Layer 3 of a small transformer language model trained on English Wikipedia (9 layers, counted from 0, width 128).
A neuron's activation on a vector x is GELU(weights . x + bias), where the dot is the dot product.

Input weights of the MLP neurons that the questions are about. A number n stands for n times 0.01.
n11 (bias 0.005): 22 -38 -6 15 -9 16 16 -11 29 49 -1 -6 6 30 43 10 12 20 17 11 -29 4 12 -4 -1 -12 -12 -29 18 -20 -33 -13 12 49 8 -28 10 -7 8 -23 -18 25 -10 -10 9 14 -27 -11 12 3 -4 -22 2 6 14 -13 -21 -16 12 -17 -3 -5 -19 29 -23 -14 -28 40 -5 2 21 -8 -13 8 -34 32 -14 -1 -21 -6 -29 5 19 -14 -17 -10 7 -21 29 -2 -18 -21 -7 6 -2 3 -30 -5 10 -2 10 34 -17 32 25 -4 4 17 15 -18 1 34 1 23 -23 8 9 20 -28 -3 21 31 -11 -14 -37 61 -10 -48
n26 (bias -0.043): 7 -4 -37 10 -1 -8 -6 3 5 16 -21 -15 -19 -41 -1 16 18 0 10 53 22 14 -5 2 -42 20 19 20 22 2 17 -3 -31 17 12 -12 -1 -7 5 20 -7 -6 -23 13 -1 -25 18 16 6 9 -9 9 10 28 -21 29 -13 9 -6 -11 -40 -4 -23 8 17 -15 -13 25 -22 13 -57 30 -10 7 -34 31 16 -14 -60 37 -1 -1 -3 -28 31 -2 -23 67 9 35 0 1 32 -1 10 6 23 -3 14 -16 38 11 -10 -9 39 -46 -4 -10 -7 20 -1 14 -23 -20 -1 -25 -10 -12 21 26 -20 0 -6 -28 16 1 -3 22
n27 (bias 0.001): 20 21 -13 62 -9 38 9 -21 19 38 2 2 -7 16 16 -18 35 72 20 44 6 30 7 -39 -89 3 -4 -56 7 -27 4 -51 -1 13 7 9 18 35 -49 -22 -15 -29 -19 -18 9 34 11 -39 12 -4 12 -36 -16 -22 -21 9 -26 -8 55 19 23 36 -26 3 42 24 -1 -3 2 -8 -6 -11 -15 -25 -53 14 -19 -52 -33 38 6 60 -44 55 50 46 -45 58 67 -30 6 -57 -95 -7 7 -2 23 33 -12 -65 28 27 -16 42 25 -46 25 2 28 -1 0 60 -55 7 -71 15 -11 -29 -14 -28 39 -1 34 -37 -20 28 12 -27
n36 (bias 0.004): -7 -37 12 58 -42 38 -19 -37 26 1 -2 -42 -11 -28 22 1 27 -4 44 31 9 -8 18 14 -20 29 -28 -11 53 -47 -52 35 -5 11 -10 -32 10 -17 -13 -8 -44 -26 28 20 11 -6 20 -72 -33 19 -12 36 -7 31 12 19 -24 24 4 -2 9 -13 24 41 76 17 21 -34 37 7 -24 4 -6 36 8 3 -8 41 -58 -33 4 47 -37 14 26 -2 17 7 49 -27 -36 -20 25 -2 -21 -32 58 52 -55 58 2 4 10 -35 1 20 -14 -6 -3 -38 -10 25 -28 26 -52 -50 29 29 -28 -7 -63 20 -3 -25 10 38 8 -50
n42 (bias -0.018): 10 -12 -6 -15 1 3 32 -26 20 -9 1 -10 -34 23 22 9 8 -11 -9 17 -44 8 -3 4 -19 13 7 -9 14 -20 -7 11 44 -11 30 20 -17 3 0 -16 6 -3 -8 -40 16 19 -4 4 -1 45 26 -36 19 -12 -14 51 30 -12 2 -7 33 -18 -4 40 8 12 15 -23 -19 -21 -4 -2 17 -11 27 20 -22 -11 13 3 12 -18 16 37 -5 24 -45 0 5 5 5 -1 -18 -27 17 -14 2 1 2 -29 -12 8 5 16 22 -27 -12 -38 -15 -16 -10 50 -3 -8 8 12 -10 -14 24 14 -41 -40 18 -56 -3 5 2 -10
n43 (bias 0.005): 5 6 -17 2 -9 -24 3 -22 32 25 23 -1 -10 8 -6 -33 -9 19 8 8 4 13 20 -16 -5 -25 10 -21 27 -7 -12 0 -5 3 -18 -1 -14 28 -26 -26 -16 3 -11 -21 -30 5 52 -30 -48 13 -23 -12 13 15 -41 50 -3 4 9 6 15 -46 13 9 7 -6 -17 -24 -20 49 -22 5 6 25 -9 -5 -2 3 -31 11 -3 -2 4 3 40 15 -10 -10 11 -7 -26 -23 -2 9 9 1 -37 -11 14 -2 12 -12 -6 16 24 -16 9 17 13 16 15 -20 19 -12 19 -38 -11 1 34 3 -16 5 -21 32 -9 3 -19 -2
n61 (bias -0.036): -46 13 -7 5 15 -26 -22 20 -14 25 -7 -25 6 3 -3 34 -8 41 0 -19 -29 -5 14 -11 10 22 31 -8 23 14 7 -1 6 62 33 15 11 6 -8 -33 1 -12 14 31 28 -9 20 -3 -11 -24 22 1 17 3 11 0 23 3 -6 21 -19 14 -30 34 -2 8 -49 -1 15 -11 -1 13 18 -3 -4 57 -5 -35 -1 23 2 5 27 -33 21 10 -7 -37 10 29 24 -31 -5 0 7 -13 -19 9 10 -26 29 24 -60 -10 4 28 -39 -16 -7 -24 2 34 -33 6 -10 -56 -9 53 32 -23 -26 -19 -19 -3 -8 -4 -15 9
n69 (bias -0.015): 21 -5 -17 -12 10 10 -28 -7 13 3 -46 -12 -1 10 -6 -8 29 -9 50 21 -2 -4 18 43 -53 -13 -7 29 -15 -16 -7 -24 8 18 1 -42 -63 3 -31 12 -4 4 -8 -6 -11 -5 31 20 -3 -7 -24 15 -14 -14 4 -13 9 10 -8 15 -28 -31 -16 4 22 -9 -19 16 28 11 2 -4 10 7 10 -33 12 19 7 4 13 30 6 13 13 13 10 5 49 -14 16 -27 20 -2 54 -40 1 17 4 22 -13 -27 -8 -13 -1 -1 -29 -6 -12 -11 27 -4 -18 30 16 -9 -15 19 18 -16 -13 13 30 -44 20 -2 6 -26
n102 (bias -0.004): -12 23 8 -14 -29 19 15 17 -8 44 -13 -13 -30 -7 13 1 4 15 11 18 -20 -14 19 15 23 -10 20 9 37 -24 26 -6 -17 27 4 16 -3 -7 -30 20 18 -16 1 9 4 51 -29 12 2 4 12 -35 -20 -34 7 -34 2 18 -17 36 28 -44 -21 22 20 23 -14 -3 -32 -22 18 8 -21 16 -12 14 -35 -6 49 -57 -29 33 -25 18 21 28 19 15 -8 9 7 -11 -8 -17 33 -3 -8 -4 22 13 13 -12 -28 6 -11 13 -9 -25 -21 -4 4 18 -32 26 -17 -22 7 -15 -26 25 -50 28 -9 14 1 2 -34 15
n113 (bias -0.007): -19 27 30 -19 -30 8 -20 13 41 -10 28 -15 -23 -10 19 -14 17 -10 11 27 -8 21 -13 -28 -23 26 -12 -28 16 -4 -12 13 -14 -25 24 -37 3 1 -15 5 -30 15 8 -2 50 20 13 -5 -17 15 -5 30 -17 8 6 -1 3 17 -12 -29 10 -17 -21 -16 -22 -34 -16 19 -3 -3 -15 0 -64 -64 9 33 -32 31 -14 -7 30 19 2 -24 3 -27 12 -18 38 -11 17 15 5 -4 10 -3 20 18 -22 43 15 11 29 3 14 -20 10 -12 -4 26 -9 31 -35 -14 -23 1 -22 32 0 10 -30 23 6 -23 26 42 32 -46
n118 (bias -0.044): -25 1 7 16 2 13 26 -13 9 18 9 -12 -16 8 1 13 32 -14 51 13 16 -19 16 -17 1 -12 14 17 15 27 -6 -39 -26 55 13 -6 -12 -28 -26 1 -24 -6 -7 -33 -31 27 10 4 13 2 -8 -26 -22 1 -22 20 -11 20 -32 3 11 -32 3 -26 17 -17 -10 20 -44 -1 -11 17 12 -22 3 -2 -15 3 -45 42 -33 14 28 13 -29 5 20 2 -14 5 6 19 25 -83 -32 0 21 38 28 -9 16 0 18 18 5 25 19 -1 -14 16 -27 -9 -4 -16 -23 -11 -30 6 34 22 -5 -14 68 -2 -44 49 30 -20
n124 (bias -0.008): 46 3 1 -1 -44 34 -33 -17 -13 4 10 -11 13 -40 18 -18 16 10 7 18 -4 34 -6 -34 -15 -10 2 -5 -3 3 18 -5 11 -18 -18 23 -15 14 14 -38 25 -11 -9 9 5 34 -7 -33 -36 16 42 25 29 24 1 15 41 -9 18 -14 1 -20 -10 -20 38 10 -27 21 -47 26 -35 -25 19 3 -23 0 15 20 -5 -6 8 -16 -24 -2 9 -50 -4 23 -22 -28 17 -9 -6 1 46 -12 -1 4 23 -38 7 6 -15 39 14 -1 37 19 -33 -2 2 -2 11 28 -15 -20 -1 -15 -2 15 31 10 2 6 -54 -15 33 3
n161 (bias -0.027): -11 13 21 12 7 57 9 -14 -23 23 -29 -15 6 -9 41 3 -6 -8 -29 9 27 30 4 -13 -8 4 -24 5 31 -36 26 5 34 -14 1 -10 21 13 -16 -16 37 1 -50 -24 -5 24 -2 1 -12 -11 28 -17 7 -48 -52 12 44 28 3 -27 23 -11 4 4 4 -19 -25 36 -24 13 17 -15 -1 -28 -10 -23 12 3 -20 47 -39 -2 -26 8 -19 5 15 -3 8 -12 -6 -7 -24 -62 -25 21 -53 21 -53 -4 -13 51 34 -17 19 22 -5 7 -8 15 22 -16 -19 12 17 -18 26 60 30 62 -32 -31 6 12 -25 40 -32 -19
n178 (bias -0.027): 24 48 -32 43 -21 14 -12 -3 11 8 9 -15 18 13 7 4 14 23 -10 -12 -11 7 8 -29 -29 -21 -38 3 2 16 -32 -16 30 17 -8 -32 25 14 30 -29 -13 6 -22 -19 -4 19 -7 -19 -10 23 26 19 17 -15 -7 24 26 10 18 -28 -37 38 -9 10 28 6 15 -4 34 34 -59 -11 -9 -50 -42 13 15 -7 -38 -18 -46 32 -28 21 -20 22 -10 45 14 35 -26 25 26 -23 21 -25 1 -21 -28 5 1 44 -21 -11 65 44 12 -25 5 46 -20 35 -12 13 14 -5 16 22 -11 -12 30 -9 -30 -48 -22 12 3 -27
n181 (bias -0.046): 27 14 -4 18 49 34 31 -17 2 51 -15 -5 -9 10 2 -35 -9 -6 -18 -26 25 20 36 9 -20 6 -14 -76 1 -34 -25 -27 -11 28 -10 18 -20 -2 -2 7 14 -17 -27 3 -11 47 46 -16 -11 23 4 26 -12 39 -12 21 -25 35 -19 49 5 13 43 0 8 31 2 -2 -57 2 -41 -16 -13 -55 -8 3 -3 36 32 7 -2 36 -23 -15 -11 14 -7 4 8 -18 23 28 -17 -16 31 -12 -15 27 -48 14 -10 44 0 11 -13 -8 -35 -33 -35 -30 -5 6 -28 36 -47 -23 -4 -4 33 38 28 -22 2 19 -42 -10 -12 -7
n200 (bias -0.006): -50 6 4 -2 -3 22 1 -21 -37 15 -27 0 -16 -12 18 19 23 -17 -12 10 36 21 0 26 -11 1 -8 -20 30 -19 5 7 -5 10 15 16 5 -13 -60 19 35 -13 -3 -10 11 46 -17 -34 -3 38 -1 -25 32 47 1 -3 -3 46 -4 1 18 -18 -36 -6 9 4 9 -14 -19 -7 -8 13 -11 31 -41 -1 -30 16 20 -21 1 -6 26 12 -6 4 -15 -18 -22 -25 -12 28 9 -3 27 2 -28 -17 -7 2 -15 4 8 23 -14 2 -1 17 4 2 -6 10 -9 -25 -12 2 -15 13 -15 11 -15 -33 -2 17 -42 17 2 24
n209 (bias -0.033): -17 38 1 10 29 -12 -4 -22 39 7 34 -27 -29 38 -8 -39 1 8 3 16 -20 -20 30 -8 27 -45 2 16 18 -23 24 -9 -25 10 12 -31 19 7 -28 11 35 19 -12 12 8 48 1 10 1 0 50 -11 9 20 -47 25 34 22 -12 -11 1 -13 13 28 0 39 -1 27 6 -29 12 28 -40 -23 -14 16 10 17 20 -25 13 29 -16 -53 17 28 -54 -15 11 45 -37 6 33 9 -47 -36 29 -14 16 10 19 -31 -14 28 3 3 -21 -25 -11 9 -31 2 -11 -10 -20 9 -36 55 12 -54 9 -27 9 6 -14 -2 -2 -53
n210 (bias -0.035): -21 8 -19 23 -7 30 -3 -14 15 22 -2 -2 24 -32 19 -15 18 15 38 -10 13 35 32 41 9 -26 -44 -30 13 -22 -18 -28 -8 6 11 -9 -3 32 -35 -15 1 5 -22 11 -33 7 22 16 -16 0 10 14 -11 -18 -28 -17 3 28 21 40 -36 33 -16 8 51 -11 25 -26 39 52 -26 3 8 -46 -28 -27 1 9 -23 -13 -16 20 6 43 -21 -37 -7 0 19 5 -42 -1 -28 7 39 -14 10 15 -29 -34 42 12 4 -9 3 13 -20 11 24 17 -32 16 -19 7 -14 -22 28 -2 -7 14 -10 -20 27 -23 -8 9 -16 -25
n220 (bias -0.009): -14 -28 1 20 -10 17 -6 14 -5 -4 11 -10 2 28 32 -6 16 -36 -27 33 17 21 -12 -3 -10 -30 -3 2 -11 -29 3 3 -12 12 29 -45 25 -6 11 1 33 -15 -40 -47 32 -32 -2 -15 14 -5 8 -19 -4 -27 7 15 14 0 -21 26 -10 31 -15 6 -1 5 -8 -13 36 -22 -15 30 -11 -2 19 30 -2 9 2 0 -29 -10 -1 -6 34 -8 -6 17 28 28 17 -2 -39 31 6 -4 -51 20 2 3 2 32 5 -6 3 11 -26 18 12 19 -13 51 4 -13 -30 -2 -12 -6 10 -9 -1 7 45 -7 -3 10 -23 21
n225 (bias -0.023): -16 -14 -46 20 0 -7 7 15 22 -12 -2 -2 38 -23 57 -6 4 1 -3 -5 26 -7 49 -27 -47 -15 -26 -12 25 -28 12 4 -48 53 20 -33 42 -5 -13 7 -1 28 -22 -11 -18 -15 13 4 7 0 -21 4 50 -11 23 45 -13 7 -56 36 5 -34 -33 20 39 -21 -10 -7 12 23 31 33 -12 -53 -12 28 -15 -4 -39 12 -37 -1 -35 -5 26 -33 3 32 -4 44 -5 -4 -23 -5 21 -3 -13 2 -22 -22 34 22 8 0 1 -4 -29 23 -18 1 -5 21 5 42 -19 -18 13 -1 -29 25 18 37 15 -13 6 8 -21 -8
n232 (bias -0.033): -22 5 -61 -10 21 20 27 -13 30 5 30 -7 -36 -4 27 -26 23 1 12 26 -7 3 1 32 5 -16 11 31 1 21 26 -4 -7 -30 3 11 15 3 -64 -15 -29 -4 -14 18 17 19 -2 -23 -23 -17 -21 -12 -10 18 -15 2 32 10 18 55 -10 -61 -4 57 29 10 -7 7 4 -4 2 26 -35 1 -50 -13 -41 -1 -47 13 1 -4 36 8 17 -12 8 82 18 -13 -12 18 -6 -2 -1 19 12 8 35 -6 13 45 -20 -11 16 6 -37 -28 -64 -7 29 32 0 -14 11 -17 -8 53 -6 1 -25 -38 -12 -30 16 32 -11 4
n240 (bias -0.031): -3 -17 -56 -15 6 10 16 -50 21 27 15 -25 26 28 20 -12 13 12 -14 9 38 0 15 -29 -46 -20 -3 26 5 -13 34 -32 -49 50 -24 -17 25 -23 11 20 1 -13 5 9 -16 -18 29 -43 -2 13 -2 -6 41 0 26 43 -29 0 13 4 -9 -24 21 -1 -1 7 -50 7 19 -36 -40 22 -8 -9 -23 -19 -21 24 22 30 8 13 -7 -22 19 20 31 9 -11 19 -4 3 -8 6 45 20 -22 42 39 3 10 18 5 15 -20 -17 -31 -15 -19 -15 19 0 -20 13 -13 7 8 -1 12 8 -3 -10 -12 -21 -40 45 32 35
n241 (bias -0.055): 24 -6 -23 8 -23 -2 34 31 19 56 -11 -16 -33 -9 11 -40 -7 38 6 31 -4 31 61 -12 30 9 13 -14 -29 33 9 -21 -10 42 12 -21 -47 5 -58 13 46 -20 -34 22 29 24 -7 25 1 -15 -4 12 31 23 -19 -29 13 13 25 -7 -13 32 -5 -31 -21 14 -3 -25 -2 69 -5 -26 3 1 -34 37 -43 36 9 15 14 -6 -2 -17 -9 -49 -1 -14 18 29 18 -3 -25 9 38 -37 19 9 -26 19 -33 -15 19 6 2 -7 -42 -13 -10 18 51 -11 -34 8 15 -16 -15 -1 15 -30 4 -33 20 -13 -13 2 -9 4
n251 (bias -0.025): -9 5 -13 6 2 68 20 -22 -3 12 14 5 13 6 36 -31 13 19 18 -17 -8 15 -7 -53 12 21 -39 -32 36 -13 17 -40 -3 -9 10 2 -15 9 -27 32 17 -4 -35 -18 -34 12 -17 6 26 58 25 3 -6 16 5 4 20 31 10 -4 -31 -19 -22 -14 1 8 -9 -16 7 -19 2 -30 -22 -15 -21 31 -13 -18 -12 -9 -40 -6 -29 1 6 17 -25 14 1 27 -13 31 -13 -8 29 -6 55 6 28 -43 -38 35 -22 4 -5 32 11 3 -44 19 8 25 -24 53 -5 -2 -54 15 -9 -7 -3 -12 17 -30 -4 10 7 16
n252 (bias -0.003): -26 -7 -11 19 -1 59 -55 -48 -14 -7 -26 -13 -2 -3 -44 16 20 -24 1 6 -4 22 2 25 38 13 -19 -65 55 -23 11 0 17 12 42 4 10 -33 31 20 16 17 -35 13 -6 1 29 8 -26 23 -11 -21 7 27 -23 -2 25 -5 5 -15 5 -3 -8 21 8 17 -27 -23 7 4 -7 18 -46 7 -7 47 26 -27 14 -37 6 -17 6 -22 38 -2 -5 -10 15 13 3 -12 -31 18 16 -25 18 27 2 21 -3 5 -24 -33 -29 31 6 -27 -6 33 -1 20 -30 -1 -12 -7 17 25 -17 -1 -27 -7 26 -32 -3 36 24 -10

Each question shows a token from some text and the vector x that enters the MLP there. A number n stands for n times 0.096.

",": -1 -9 2 -3 -9 14 3 -2 -5 1 -2 81 -1 -2 -6 -4 -8 -7 6 -3 -1 -1 -33 1 5 -1 6 -1 -1 14 0 4 0 4 1 -1 10 -5 -5 0 1 -16 -4 -2 0 -3 4 7 -7 6 -4 -7 5 -5 -5 0 1 6 7 2 -5 2 0 -10 -3 2 -3 1 8 4 6 8 3 8 -8 2 -9 -2 7 5 4 5 1 -1 -6 3 -3 -8 5 -5 3 4 -2 4 -9 0 1 -6 -3 6 -2 1 -5 -1 -10 -8 1 7 1 -15 2 -5 -9 3 5 -4 -3 -4 1 4 4 10 5 0 -2 -5 -2 -4
The neuron with the highest activation: n200

" fish": -5 2 1 -8 5 -6 -1 5 5 5 0 83 8 -6 -8 2 -6 7 -13 3 2 -3 1 2 -10 7 -6 8 -8 -6 -3 -3 10 1 0 2 -2 12 -2 -4 4 -3 -1 -7 8 -15 3 -5 -4 -1 10 -4 -1 -3 3 0 -3 -24 -8 6 -5 9 8 12 2 -5 2 0 -3 -9 -6 -5 -3 5 -11 -2 3 -5 -2 2 -6 -6 -4 3 14 -4 1 -1 7 -18 5 -2 -6 -4 4 4 -3 -1 2 -3 2 -5 5 -1 7 -3 1 -5 10 -10 8 7 4 -1 4 5 3 -4 -7 -4 -4 5 -4 2 -11 -1 -2 4
The most active neuron and its activation: n27, at about 4.1

" art": -4 2 -9 3 5 -10 -3 4 6 -3 3 83 -1 -10 6 -5 -2 0 -6 2 -8 -12 -1 -6 -5 6 -13 14 -1 -13 -10 4 3 6 -3 3 -1 9 6 -2 -4 -2 -5 -8 1 -10 -10 -2 4 2 0 1 -1 3 1 -3 -11 -18 3 7 1 5 10 1 5 -13 7 0 6 -10 0 2 -6 3 2 2 4 -3 7 0 -6 -8 3 -9 -1 -3 10 12 -1 3 3 -11 2 -3 -2 6 -10 -2 10 -2 -5 -10 0 -3 4 -1 1 -6 12 -2 9 8 0 -3 6 5 6 -2 -4 1 1 11 -15 0 -3 5 -9 0
The neuron with the highest activation: n11

"\n": -4 -3 -1 -2 -8 7 1 12 2 -6 -1 26 -1 0 3 6 1 -6 12 1 6 -18 -8 1 1 -2 0 -4 0 3 11 0 3 2 -13 6 4 -10 11 0 8 -73 4 1 1 -5 -7 -3 3 -2 -1 4 -3 4 1 -3 1 -1 -2 -1 15 3 -10 -10 2 4 0 -5 3 0 10 9 9 9 -4 1 14 1 2 -7 5 -5 -2 4 -5 3 3 -7 2 -5 -5 -9 1 -2 1 -12 -2 7 6 3 6 4 7 -1 -7 -3 0 9 9 -12 9 3 3 3 -1 3 2 -4 1 -1 -6 2 5 2 -3 -12 6 4
The most active neuron and its activation: n36, at about 1.7

" African": 0 7 4 1 -1 13 -6 -4 1 -3 -9 83 1 -12 -4 7 -2 5 -9 -13 3 -1 -6 -5 0 7 -8 8 -1 -3 2 6 4 -3 -5 -5 -2 3 14 2 -2 -7 1 -6 -1 0 -5 4 0 -3 6 2 -2 8 -8 2 -4 -5 -2 -3 -8 7 -5 -3 -8 -18 1 9 3 5 3 -6 3 -5 11 4 11 10 -7 6 -14 -14 -8 -2 -5 0 3 -1 5 -9 10 3 -6 1 5 2 -3 -7 -7 1 -1 4 -4 -6 8 5 13 -5 11 8 2 0 -6 -13 -2 -2 1 -5 -6 6 -2 -2 -6 2 -10 -7 -5 2
The neuron with the highest activation: n161

" the": -4 -11 -9 2 -2 -1 -5 2 -13 -1 -6 90 0 4 -1 1 0 7 1 0 -3 6 -13 -4 0 1 -10 2 -5 -1 -6 0 2 -1 -4 2 -3 -7 13 -6 -12 -3 3 -5 -1 -2 8 -5 -1 -1 -5 2 -5 3 2 -1 1 18 2 -1 -3 -1 -1 -7 -6 -9 -1 3 1 2 -11 -3 3 3 5 -1 -4 0 1 -8 0 9 4 1 -4 3 -2 -2 -3 5 4 3 -4 8 -2 0 4 1 -1 3 -4 -2 0 2 9 -12 -4 0 0 -6 0 0 5 -1 4 -10 -3 -6 4 2 -1 0 3 3 1 -2 1 3
The most active neuron and its activation: n43, at about 0.35

" a": 3 0 -5 -7 8 -1 3 -5 -9 -5 1 88 -6 0 0 -4 -1 5 1 5 -1 7 12 -10 2 0 -14 -6 -1 -13 -8 4 4 -4 -9 -2 0 -10 -1 -2 -16 -10 0 0 -7 -2 4 -4 9 0 -5 7 -8 3 9 -4 0 2 3 4 6 3 -3 8 0 -3 8 4 -4 -1 -5 1 -3 2 4 0 -4 3 8 -11 3 -3 0 -6 -2 5 -8 -5 9 4 -2 7 -5 -1 4 1 10 -4 3 3 -5 -7 3 -9 5 -7 1 -6 -1 -7 3 -4 -1 -4 2 -1 0 -3 2 -6 6 -1 5 3 -5 -6 2 2
The neuron with the highest activation: n181

" expansion": -7 3 -13 -6 -5 -8 6 4 7 1 -1 85 -5 -1 -3 3 -4 4 -10 1 -10 -11 -9 0 2 0 0 4 3 -21 3 -2 7 -1 -10 0 11 1 -1 -9 3 2 4 -2 1 4 -10 4 -1 -3 3 2 4 3 -2 -7 -7 -3 9 1 -7 -4 -2 -1 2 -12 6 -11 6 -6 -1 -5 2 -1 2 1 11 -5 0 -5 2 3 -8 -10 2 6 8 -5 6 -6 -1 -5 -1 7 4 -4 -2 -9 -7 3 7 -4 -13 5 4 -3 -4 -5 -1 0 9 -5 7 3 5 -3 14 3 -6 0 -1 2 -11 7 -1 14 -2 7
Which three neurons fire most, strongest first? n11, n102, n43

" Infantry": 5 9 -3 -3 8 -7 -2 -3 -2 0 -7 82 1 -1 -4 3 -4 9 -1 -7 -2 -4 -15 1 -2 6 11 11 -10 -5 7 -3 2 3 -9 -1 -4 0 3 -9 -1 5 7 -7 4 -10 -4 3 -2 -11 1 7 1 -5 6 -2 -5 -13 -8 -3 -13 5 -4 7 -4 -15 2 0 10 2 -8 5 4 -4 7 -1 8 -6 1 8 9 -2 -3 1 3 1 11 -1 13 1 -8 8 -2 -3 -8 8 -3 -3 1 -3 -5 8 -8 -6 6 1 -9 0 9 -1 -6 -1 -2 6 -4 0 1 -1 -3 -6 8 -6 -13 -8 -9 5 8 -6
Which three neurons fire most, strongest first? n178, n61, n11

" East": -1 4 6 -3 -4 1 -3 9 -3 3 -3 77 0 -21 -6 11 -5 0 3 -1 1 -6 -12 1 -2 5 3 22 -4 0 -8 -14 -2 -9 1 4 -6 3 -1 -1 3 3 6 8 1 -1 7 9 -6 -12 3 0 -5 12 -5 6 -2 -13 -4 -3 -13 -9 -6 -2 -17 -13 -10 5 0 2 -4 -21 -2 7 9 1 11 11 0 9 3 0 0 -7 5 -4 2 -3 15 1 2 0 7 4 4 8 0 0 -4 -2 -7 -1 -12 -7 -4 -2 8 -6 2 -3 -7 -3 -11 -4 5 2 7 -4 1 7 3 -2 0 12 -6 -1 1 -7
The most active neuron and its activation: n26, at about 1.1

"-": -4 3 5 -9 1 2 2 15 -2 4 4 64 0 9 3 -5 -7 -11 -3 -1 -1 2 -53 -1 1 6 8 10 5 1 8 3 2 -2 -1 -3 -1 -1 4 -3 8 -4 -10 11 -3 -1 -1 -1 -3 -3 -1 -4 -8 -2 0 -6 -14 18 6 -4 1 7 -4 3 -1 0 -11 0 15 -8 -4 3 -8 -3 5 2 0 -2 2 -3 4 -4 -2 -7 7 -10 -1 -5 -2 2 9 -2 -1 0 6 6 -7 0 -2 5 5 2 8 -2 -4 -2 -7 1 9 4 -6 0 -2 -2 -8 0 6 2 1 2 0 -4 3 -4 5 -15 -8 3
The neuron with the highest activation: n220

" 31,": 2 -3 8 -7 -11 15 6 1 -1 6 1 76 -2 -1 -9 8 1 -4 1 1 0 -5 -34 -6 -7 1 10 -2 5 7 -10 10 7 7 -2 -2 4 -7 1 -5 1 -4 -1 -8 -5 7 3 3 -9 -6 13 -9 0 3 6 3 4 -11 0 7 -5 6 4 -7 -13 -14 -9 -5 -3 -6 0 -3 -6 3 -1 -8 0 -1 0 6 8 13 -3 4 3 2 -1 -1 1 0 -6 -4 10 4 -7 4 2 -13 4 5 1 4 -5 3 -4 -11 0 8 -7 -3 -5 2 -10 -1 -1 4 -10 -4 -6 -4 9 12 12 6 -2 0 -3 -6
The neuron with the highest activation: n27

" United": -6 0 0 7 9 13 -10 6 -3 4 5 72 -5 -4 -4 0 -3 -8 5 -1 -1 -19 -17 0 0 12 0 12 7 -2 -3 -1 14 3 -2 4 -5 -6 -1 -9 -15 11 11 -3 -13 9 6 5 -1 -6 6 -1 -3 10 0 -10 7 -5 -12 0 1 -6 -5 -11 -8 -11 -4 1 7 -1 5 -17 6 -7 4 -8 6 9 -14 13 -6 -2 -1 -11 -3 6 -2 1 -13 6 -11 -6 5 7 -6 1 -6 -2 10 -9 -11 2 -10 -7 -6 1 14 -1 10 4 -7 -5 -5 -1 16 -1 1 6 -1 5 6 -2 13 -8 9 -12 3 3
The neuron with the highest activation: n118

" correct": -9 2 1 1 6 -11 -6 -4 0 8 3 84 -3 -7 -7 -1 -4 3 6 -3 5 -3 4 6 9 -5 3 -2 1 -11 0 7 9 2 2 -2 -2 11 -2 -4 -3 0 -3 4 2 -4 -10 -5 5 -2 1 10 -1 8 -9 -3 1 -16 4 -4 1 4 -8 -6 -3 3 6 -9 9 9 -1 -5 -4 -12 0 4 14 5 6 -6 -5 -4 9 15 -9 -2 -6 -10 -1 3 -8 1 7 2 0 -1 6 -9 -13 -1 -4 -14 0 -1 0 2 14 -1 -4 2 2 6 6 -1 -2 2 3 -10 -9 -2 -11 1 -10 -10 -2 2 -4 -3
The most active neuron and its activation: n210, at about 3.2

" in": -3 1 3 5 4 -3 -1 7 5 2 2 81 -9 1 -4 0 -7 -1 1 -3 10 -11 -13 2 4 7 5 -8 -4 -10 -3 6 4 5 -7 -6 0 0 8 -3 4 -14 -4 10 -3 5 6 -2 3 -9 3 2 6 -9 -1 -5 -5 7 -3 -1 -15 2 -7 -3 -6 6 -16 -5 -1 2 -4 7 -4 5 -1 -3 -4 -2 7 5 17 6 10 2 2 3 3 2 -7 10 0 7 1 9 0 -1 5 0 -12 -4 -6 -17 6 -9 -9 -1 -4 1 -10 -4 -1 -14 -10 5 -6 10 6 -4 1 -2 2 -3 0 9 -3 -11 -5 -1
The most active neuron and its activation: n181, at about 1.6

" 40": -3 4 2 -21 -3 13 -3 -3 -3 -4 -6 71 -7 -10 -17 -1 -1 6 -5 -14 -4 3 -13 2 6 1 15 4 5 2 -7 11 4 4 6 6 -3 -12 4 4 -14 5 -8 -4 -2 20 -4 -2 -14 -15 0 8 3 4 1 -8 -2 -15 -3 10 5 6 6 -9 -5 -19 -5 5 9 1 -8 -2 6 13 7 -3 -4 6 -7 -3 1 -11 -1 4 -1 1 7 -13 5 -8 -7 1 2 5 8 8 14 -3 16 8 3 -9 6 -9 -2 -9 9 1 -3 -6 1 -7 -7 5 -10 3 -8 -4 3 -2 1 5 4 -9 -9 7 3 2
Which three neurons fire most, strongest first? n252, n124, n113

"–": 7 1 -1 0 -3 8 -5 28 9 0 4 61 -1 -8 -8 6 -17 -3 9 7 -12 5 -19 -6 -11 12 -3 6 7 30 -9 7 4 1 -9 -8 1 4 1 -8 -7 -6 5 13 -12 -9 -3 4 5 4 -2 0 0 -6 -4 -12 8 -20 -8 -11 -1 -2 4 -4 -4 -12 1 0 8 -1 -10 -9 3 -4 -1 0 -3 3 -1 4 -4 4 6 -7 3 -17 12 -5 -27 13 3 10 7 -3 6 -5 -8 2 8 2 -3 9 0 -10 6 -3 -6 5 -12 -2 -3 0 -8 2 9 1 11 1 -1 8 11 -4 -6 12 -1 -9 4 -7
The most active neuron and its activation: n178, at about 1.6

"as": -4 -14 0 5 2 -2 2 11 2 2 2 67 1 -3 -5 -14 4 -5 -7 5 -9 -3 -13 -3 6 5 -2 32 -6 -7 5 -2 9 -7 4 -1 -5 -7 14 5 2 -12 0 9 -5 -5 2 8 7 -8 -10 -2 -3 -9 1 9 -5 -32 5 0 -8 -8 5 -1 -11 -9 -1 3 5 -8 7 2 10 -2 -4 -6 -2 -4 -1 0 7 -3 4 -8 -8 -2 9 3 -6 3 -7 -5 4 -2 1 -5 6 -8 -6 1 -5 -12 -1 8 -8 0 -5 8 -12 2 8 -13 9 3 9 -4 6 -4 2 11 0 11 11 9 11 -13 1 9
The neuron with the highest activation: n69

"==": 5 14 -3 8 -9 -11 11 10 5 -7 -14 13 0 5 2 6 18 -5 24 -2 -6 -16 -35 10 -24 8 -10 8 6 -8 -9 9 18 -1 -15 0 -3 1 9 2 -1 -18 13 -12 6 17 3 5 -4 5 8 -1 -7 3 -11 -2 -9 5 8 5 5 13 1 -3 19 -2 -3 -3 1 6 1 0 -4 9 -5 4 6 -8 -8 -7 9 10 -13 9 -9 -3 -3 -19 16 -7 -3 -12 -4 3 9 -3 -9 -3 -2 11 1 19 5 -6 9 -14 9 9 8 -23 5 16 -20 10 -12 13 -6 -7 -7 12 -6 -3 -26 -5 -10 11 7 -9
The most active neuron and its activation: n27, at about 10